Layer 9 of a small transformer language model trained on English Wikipedia (17 layers, counted from 0, width 64).
A neuron adds its activation times its output weights to the MLP's output. To switch it off is to set its activation to zero at one token and run the rest of the model.
A neuron's activation on a vector x is GELU(weights . x + bias), where the dot is the dot product.

Input weights of the MLP neurons that the questions are about. A number n stands for (n - 500) times 0.0021.
n28 (bias -0.026): 594 262 340 268 515 462 443 520 292 447 177 622 700 331 436 760 446 433 539 577 388 654 421 525 480 560 565 305 504 520 688 378 507 457 455 490 509 655 540 741 607 410 477 504 453 532 665 497 189 544 508 463 539 510 434 346 516 569 368 636 520 519 545 626
n51 (bias -0.155): 551 382 393 461 516 544 497 411 331 516 571 476 575 349 543 479 689 520 527 589 438 496 405 510 551 484 488 497 216 471 479 557 417 807 490 484 150 440 384 564 550 637 496 489 690 487 398 583 457 393 420 239 381 629 567 408 595 473 512 673 396 560 605 282
n102 (bias -0.078): 597 574 228 421 561 396 567 486 256 557 544 706 676 388 502 585 613 514 507 476 674 414 397 330 691 429 556 443 463 534 432 341 607 386 355 517 453 427 550 493 380 435 546 612 578 479 497 457 627 408 611 449 556 663 597 595 595 642 375 473 609 577 380 508
n156 (bias -0.085): 583 520 667 362 347 651 476 511 397 551 626 578 571 590 420 521 481 635 340 356 613 570 423 464 512 303 366 353 661 474 595 431 415 463 713 449 389 267 508 465 328 611 629 701 653 567 558 497 498 406 654 297 426 589 630 232 466 400 621 454 492 617 523 517
n163 (bias -0.058): 451 614 489 592 668 826 376 583 742 432 772 482 452 530 601 516 492 620 618 543 413 502 506 338 264 412 530 690 527 505 440 549 452 609 578 317 493 503 428 410 534 701 342 613 367 529 518 420 559 465 633 545 312 622 454 275 626 524 522 596 544 663 519 500
n168 (bias -0.108): 668 329 400 571 557 668 541 392 486 658 116 486 523 338 627 298 774 588 548 378 498 449 313 436 533 379 689 577 677 570 674 430 419 435 362 570 445 586 383 691 337 515 446 362 361 513 645 351 481 371 400 480 422 666 496 620 515 602 477 626 472 587 678 405
n203 (bias -0.066): 481 395 491 495 444 641 496 618 429 358 567 582 401 419 482 384 408 622 600 399 589 523 573 471 551 581 288 466 574 539 632 237 539 434 482 462 376 605 421 608 567 742 169 519 371 611 553 739 639 431 544 444 611 787 653 568 591 478 633 412 646 513 398 495
n210 (bias -0.069): 562 598 406 402 503 416 546 464 470 513 360 646 481 443 378 412 578 570 623 513 677 433 448 440 492 347 646 579 391 381 484 469 409 402 630 538 320 479 556 652 565 599 311 579 592 668 503 377 412 292 460 306 506 360 540 580 629 505 338 614 519 304 584 559
n218 (bias -0.050): 576 590 472 491 426 459 517 460 493 351 501 582 454 548 316 514 546 565 422 380 433 516 227 422 503 539 691 513 515 429 482 404 503 428 516 473 514 533 568 464 663 482 365 451 414 586 34 632 115 395 599 438 404 543 582 449 457 445 627 528 425 580 641 420
n224 (bias -0.092): 271 429 366 407 336 420 644 263 734 367 408 681 539 558 402 201 462 467 546 400 591 615 392 552 532 485 597 535 486 226 593 593 603 372 543 492 436 483 474 498 444 435 451 461 401 365 442 230 583 509 476 366 511 557 461 410 438 591 489 291 445 420 633 554

Output weights of the MLP neurons that the questions are about. A number n stands for (n - 500) times 0.00076.
n28: 521 976 834 955 381 546 492 639 566 466 562 292 365 897 452 283 455 584 353 674 756 443 749 502 443 465 334 685 497 578 421 505 427 426 512 689 335 356 448 286 347 305 396 546 566 209 204 731 732 644 504 358 835 547 474 608 476 358 655 455 447 440 553 348
n51: 569 752 519 287 704 608 410 805 855 158 447 776 576 408 439 432 165 323 415 370 433 600 481 466 504 502 507 273 524 510 592 488 468 545 530 189 565 721 706 383 606 295 485 632 270 417 298 99 392 745 143 415 620 490 334 419 442 230 434 594 470 515 399 549
n102: 443 342 876 543 490 592 545 248 448 458 277 218 557 468 524 540 702 429 615 670 570 479 609 561 575 330 525 650 702 190 378 707 499 665 513 637 554 632 481 265 649 242 525 446 411 436 398 610 265 349 506 532 600 196 320 497 525 462 598 420 320 553 548 686
n156: 906 377 250 406 703 165 642 652 583 429 385 456 477 440 535 376 515 465 564 616 790 474 480 374 517 631 644 567 541 484 489 297 407 553 521 519 667 885 425 294 881 460 218 656 659 522 660 410 747 367 622 323 434 398 502 581 367 563 614 619 304 499 302 639
n163: 129 591 643 696 54 223 423 505 826 550 150 333 432 386 633 286 482 420 704 481 709 528 549 578 710 719 359 258 520 474 596 310 736 579 263 567 609 810 540 589 453 91 802 311 555 411 534 457 480 408 466 589 813 379 665 390 455 418 390 577 483 238 514 376
n168: 584 676 308 293 419 656 615 534 450 729 398 524 546 684 377 578 399 571 655 473 508 414 524 435 869 363 623 623 598 856 125 539 487 592 893 600 447 340 434 427 482 893 247 628 691 455 469 647 224 644 392 571 476 320 257 289 586 366 567 394 471 581 749 718
n203: 445 629 308 580 474 105 346 530 398 674 526 354 255 437 241 413 774 303 772 603 568 394 777 541 612 728 538 653 548 671 800 764 669 505 508 573 562 394 387 511 554 342 592 353 533 440 523 486 328 544 497 543 346 510 224 351 668 468 590 710 539 213 401 628
n210: 656 278 338 579 418 502 473 683 434 520 481 624 314 475 440 290 751 434 274 549 526 387 301 248 396 418 499 616 778 352 291 634 551 679 450 338 552 428 344 316 770 790 453 413 416 417 296 406 630 554 764 571 259 668 53 375 492 546 478 648 504 641 555 415
n218: 430 358 405 581 518 412 533 546 511 677 718 658 569 514 500 550 647 346 522 509 371 485 825 266 532 712 465 353 555 240 442 805 499 525 588 390 410 414 480 530 272 552 718 663 575 368 863 266 734 601 452 190 507 769 169 454 465 466 240 553 501 237 438 558
n224: 744 690 577 477 465 665 517 732 327 429 360 293 508 700 428 622 274 486 433 669 401 225 743 424 366 408 564 383 530 853 300 534 668 522 485 729 630 279 455 420 638 516 505 265 333 452 482 656 567 585 705 299 532 189 552 789 395 409 473 710 644 295 603 168

Each question names a token from some text and the token that comes next. It shows the vector x that enters the MLP there. A number n stands for (n - 500) times 0.0082.

Then comes g, the gradient of the next token's log-probability with respect to the MLP's output, scaled to length 1. A neuron's effect is roughly proportional to its activation times (output weights . g). A number n stands for (n - 500) times 0.0011.

" G", then "D"
x: 272 392 555 632 345 430 260 405 315 695 452 506 762 609 423 509 463 445 590 510 447 437 597 495 602 490 390 627 648 424 405 392 443 393 374 341 657 328 451 374 673 416 378 444 479 633 661 527 348 524 438 713 738 405 274 458 732 409 569 477 477 578 474 484
g: 422 332 505 564 555 637 425 745 456 693 549 660 611 478 678 238 530 474 429 607 487 551 494 478 405 541 300 535 562 534 389 565 454 521 346 533 432 366 506 419 493 396 885 491 414 448 570 641 460 477 503 625 592 318 316 613 327 377 564 551 433 505 414 432
Switching off which neuron hurts the next token most? n28

"ven", then " em"
x: 464 518 577 360 546 365 577 549 520 747 579 407 571 299 538 295 764 314 495 605 593 483 487 557 621 432 392 567 551 290 542 512 500 517 413 553 409 312 497 330 568 493 363 516 300 470 399 550 550 565 366 420 692 334 197 349 776 476 649 594 430 625 371 555
g: 522 617 462 627 342 482 439 384 578 467 330 646 621 454 665 455 593 478 220 425 770 474 390 628 322 744 515 477 624 525 464 362 432 550 482 565 460 525 584 386 395 544 419 445 535 602 431 402 411 602 715 471 567 449 460 474 278 266 505 406 648 323 446 508
Switching off which neuron hurts the next token most? n51

" G", then "eneral"
x: 260 391 594 628 325 402 269 439 295 674 448 483 746 629 406 517 480 392 564 511 452 439 592 476 609 489 385 625 632 439 431 347 449 362 366 370 647 313 478 416 678 401 423 430 464 633 583 517 337 564 409 715 753 392 275 461 698 405 571 435 467 575 508 483
g: 569 425 482 542 418 511 538 361 570 78 480 432 390 631 402 526 385 460 553 381 727 590 481 550 607 678 657 569 458 553 557 304 418 505 705 439 505 601 438 620 333 404 159 545 550 365 507 437 393 473 483 446 608 517 576 525 640 370 577 429 543 460 515 510
Switching off which neuron hurts the next token most? n28

" H", then "am"
x: 290 489 508 557 426 358 343 487 434 659 533 460 708 565 393 471 594 218 537 447 435 490 511 466 684 347 292 529 647 365 374 448 384 455 296 438 607 240 415 504 720 436 529 370 390 634 701 692 379 537 463 702 707 331 326 523 613 501 499 479 530 514 521 558
g: 487 641 505 565 708 483 493 373 334 479 664 678 371 553 366 503 712 492 638 609 556 492 592 716 466 607 530 399 651 515 854 560 522 285 545 474 423 390 394 580 614 512 520 552 649 575 387 604 644 443 582 424 633 496 638 715 550 642 454 571 519 480 422 488
Switching off which neuron hurts the next token most? n28

" of", then " bro"
x: 500 498 440 470 516 674 520 495 321 732 366 444 634 605 381 415 477 307 379 548 356 385 313 400 447 349 337 601 559 342 499 481 326 547 353 617 525 343 546 316 706 752 395 516 413 577 568 461 483 526 568 484 434 306 160 485 618 420 652 666 441 525 432 344
g: 386 612 547 512 477 466 321 452 435 681 314 340 520 372 606 469 589 725 572 476 453 707 460 518 473 780 649 368 586 508 608 450 616 437 458 628 402 419 736 614 432 535 367 498 591 270 646 624 534 297 576 524 494 659 478 422 645 596 454 561 537 486 607 617
Which neuron, switched off, raises the next token's probability most? n51

" from", then " his"
x: 593 525 400 527 430 560 444 523 398 620 411 498 627 589 433 529 498 323 491 549 417 235 348 433 612 309 351 495 546 291 470 511 363 304 502 677 483 357 567 336 721 711 504 516 401 705 542 441 517 513 471 462 485 246 83 596 638 438 620 488 479 486 451 367
g: 616 541 549 312 401 563 532 599 497 495 558 557 506 705 458 377 329 552 445 504 455 330 429 533 397 693 718 295 625 343 448 605 402 724 582 434 471 416 543 316 788 460 522 369 653 643 520 549 539 394 408 462 502 664 551 548 433 675 442 310 486 351 461 556
Switching off which neuron hurts the next token most? n210

"le", then "st"
x: 281 544 671 490 324 490 409 610 389 846 427 432 643 491 384 505 527 479 454 467 538 226 530 507 480 622 283 418 558 425 613 596 529 510 403 614 613 370 419 314 540 419 438 566 366 607 525 495 700 483 513 361 704 313 356 433 613 644 611 582 258 645 376 382
g: 739 561 280 644 529 483 384 457 456 541 487 542 579 529 429 544 533 580 416 625 595 642 430 537 378 504 462 558 445 452 442 433 559 338 351 625 619 606 681 377 373 297 553 500 550 474 472 239 577 331 312 572 431 274 532 481 710 729 640 443 344 481 594 439
Switching off which neuron hurts the next token most? n156

"ons", then " L"
x: 452 635 568 394 419 343 449 363 511 880 496 545 592 597 377 420 487 368 577 524 409 322 477 633 562 409 411 353 659 335 528 443 468 607 498 594 493 424 421 329 739 505 493 517 325 755 487 442 461 521 530 368 706 350 175 455 475 376 631 639 410 648 511 452
g: 551 474 383 489 468 777 565 553 439 486 662 514 522 536 593 707 472 329 521 663 500 411 575 437 615 596 716 512 713 445 656 527 510 324 571 360 686 431 454 565 309 573 586 535 584 479 425 426 583 517 543 508 181 596 457 641 393 389 562 341 469 380 419 692
Switching off which neuron hurts the next token most? n218

" prov", then "ince"
x: 518 367 488 525 454 282 350 374 394 574 481 155 665 540 517 437 630 510 377 374 283 414 410 567 500 425 485 651 685 317 563 448 426 577 500 539 357 308 627 457 706 618 534 278 402 662 562 516 448 594 668 703 550 303 513 578 598 332 591 561 384 454 343 430
g: 584 441 578 786 433 340 416 330 471 588 535 437 614 681 664 577 490 569 611 664 621 710 393 333 554 381 640 370 552 623 686 506 540 559 418 551 532 639 621 613 510 541 432 592 513 634 689 431 619 505 521 591 683 571 348 396 433 577 515 393 683 407 661 520
Which neuron, switched off, raises the next token's probability most? n51

" to", then " re"
x: 452 465 451 370 372 659 514 336 417 685 340 343 555 556 456 584 481 303 431 603 517 442 309 380 592 363 367 399 586 356 516 400 497 436 588 467 479 277 556 237 730 647 367 385 407 628 615 403 366 462 447 512 582 321 193 616 618 507 613 646 316 533 442 417
g: 579 413 502 489 398 406 602 343 537 629 329 352 540 328 458 343 529 727 503 420 547 584 490 697 415 626 650 408 643 623 558 548 430 666 517 537 256 557 707 429 510 540 391 444 569 474 669 400 449 273 498 561 611 342 397 635 414 502 427 372 330 522 650 363
Which neuron, switched off, raises the next token's probability most? n28

" King", then " b"
x: 278 517 553 525 515 548 424 481 405 692 497 643 575 597 486 420 630 324 436 717 582 305 552 421 405 536 476 481 656 318 316 426 648 416 315 540 547 405 516 354 679 472 591 515 538 661 642 569 571 555 488 546 732 257 174 505 715 569 589 405 362 617 365 451
g: 544 429 547 477 506 469 703 559 463 739 255 406 539 468 300 303 597 562 650 383 553 508 442 610 535 497 546 514 560 641 639 499 430 769 591 654 394 512 589 315 475 451 337 541 454 536 552 514 374 373 378 361 525 524 431 306 431 703 324 410 292 586 475 455
Switching off which neuron hurts the next token most? n102

" bro", then "ad"
x: 430 619 613 339 544 470 323 564 442 651 345 374 352 564 513 369 540 413 551 632 427 480 610 573 660 416 376 508 757 251 632 316 451 521 566 502 620 444 496 387 660 445 395 370 342 665 687 627 350 613 444 597 605 247 450 659 558 400 688 319 347 590 462 435
g: 570 548 291 638 384 392 683 518 415 517 399 602 531 521 230 544 536 625 517 623 569 498 779 620 612 385 442 666 492 337 544 292 400 544 558 616 560 337 407 433 575 394 510 600 545 605 540 532 450 583 601 680 355 512 495 369 635 633 495 609 615 468 253 585
Switching off which neuron hurts the next token most? n203

"or", then ","
x: 360 591 601 474 444 453 350 470 511 843 571 666 555 358 474 281 514 600 495 605 420 260 426 417 625 560 469 308 501 341 472 458 465 453 441 582 593 353 409 396 634 398 506 535 581 592 351 645 516 630 694 550 610 258 370 409 612 366 724 769 442 615 420 495
g: 484 528 443 193 449 368 521 604 451 499 624 562 608 372 537 669 436 271 605 478 495 321 680 522 340 531 630 425 377 524 445 365 617 347 614 510 370 372 578 540 444 378 388 705 653 418 438 419 490 343 583 375 655 627 270 621 452 543 441 494 493 373 611 439
Switching off which neuron hurts the next token most? n218

"g", then "ling"
x: 482 476 576 652 415 386 309 447 515 618 503 494 648 553 366 462 424 359 595 388 407 510 487 520 614 501 314 519 725 273 457 426 233 488 299 468 565 414 385 273 478 437 298 529 471 607 262 262 556 617 449 542 537 532 499 425 793 381 634 539 376 693 350 428
g: 355 559 481 477 549 598 356 462 574 481 601 343 285 548 514 575 511 548 177 652 672 564 793 663 475 608 503 360 455 398 508 437 482 245 518 401 738 432 541 474 323 369 297 441 355 511 556 442 512 562 563 469 599 420 398 535 563 528 570 383 569 437 405 598
Which neuron, switched off, raises the next token's probability most? n156

" King", then " is"
x: 315 489 530 532 521 533 420 513 395 713 481 648 563 623 518 434 648 324 440 744 601 348 510 417 408 526 444 487 669 337 368 395 659 419 278 534 565 386 523 360 678 449 588 491 545 667 638 523 594 584 431 493 721 276 182 460 702 514 590 395 367 646 366 458
g: 502 509 560 398 564 315 700 551 453 598 467 488 324 470 422 505 592 799 554 442 728 568 479 328 573 437 439 697 527 469 534 564 520 611 503 730 416 660 376 402 457 262 341 563 318 446 539 492 329 483 461 440 639 375 419 372 646 697 462 436 473 462 637 550
Switching off which neuron hurts the next token most? n102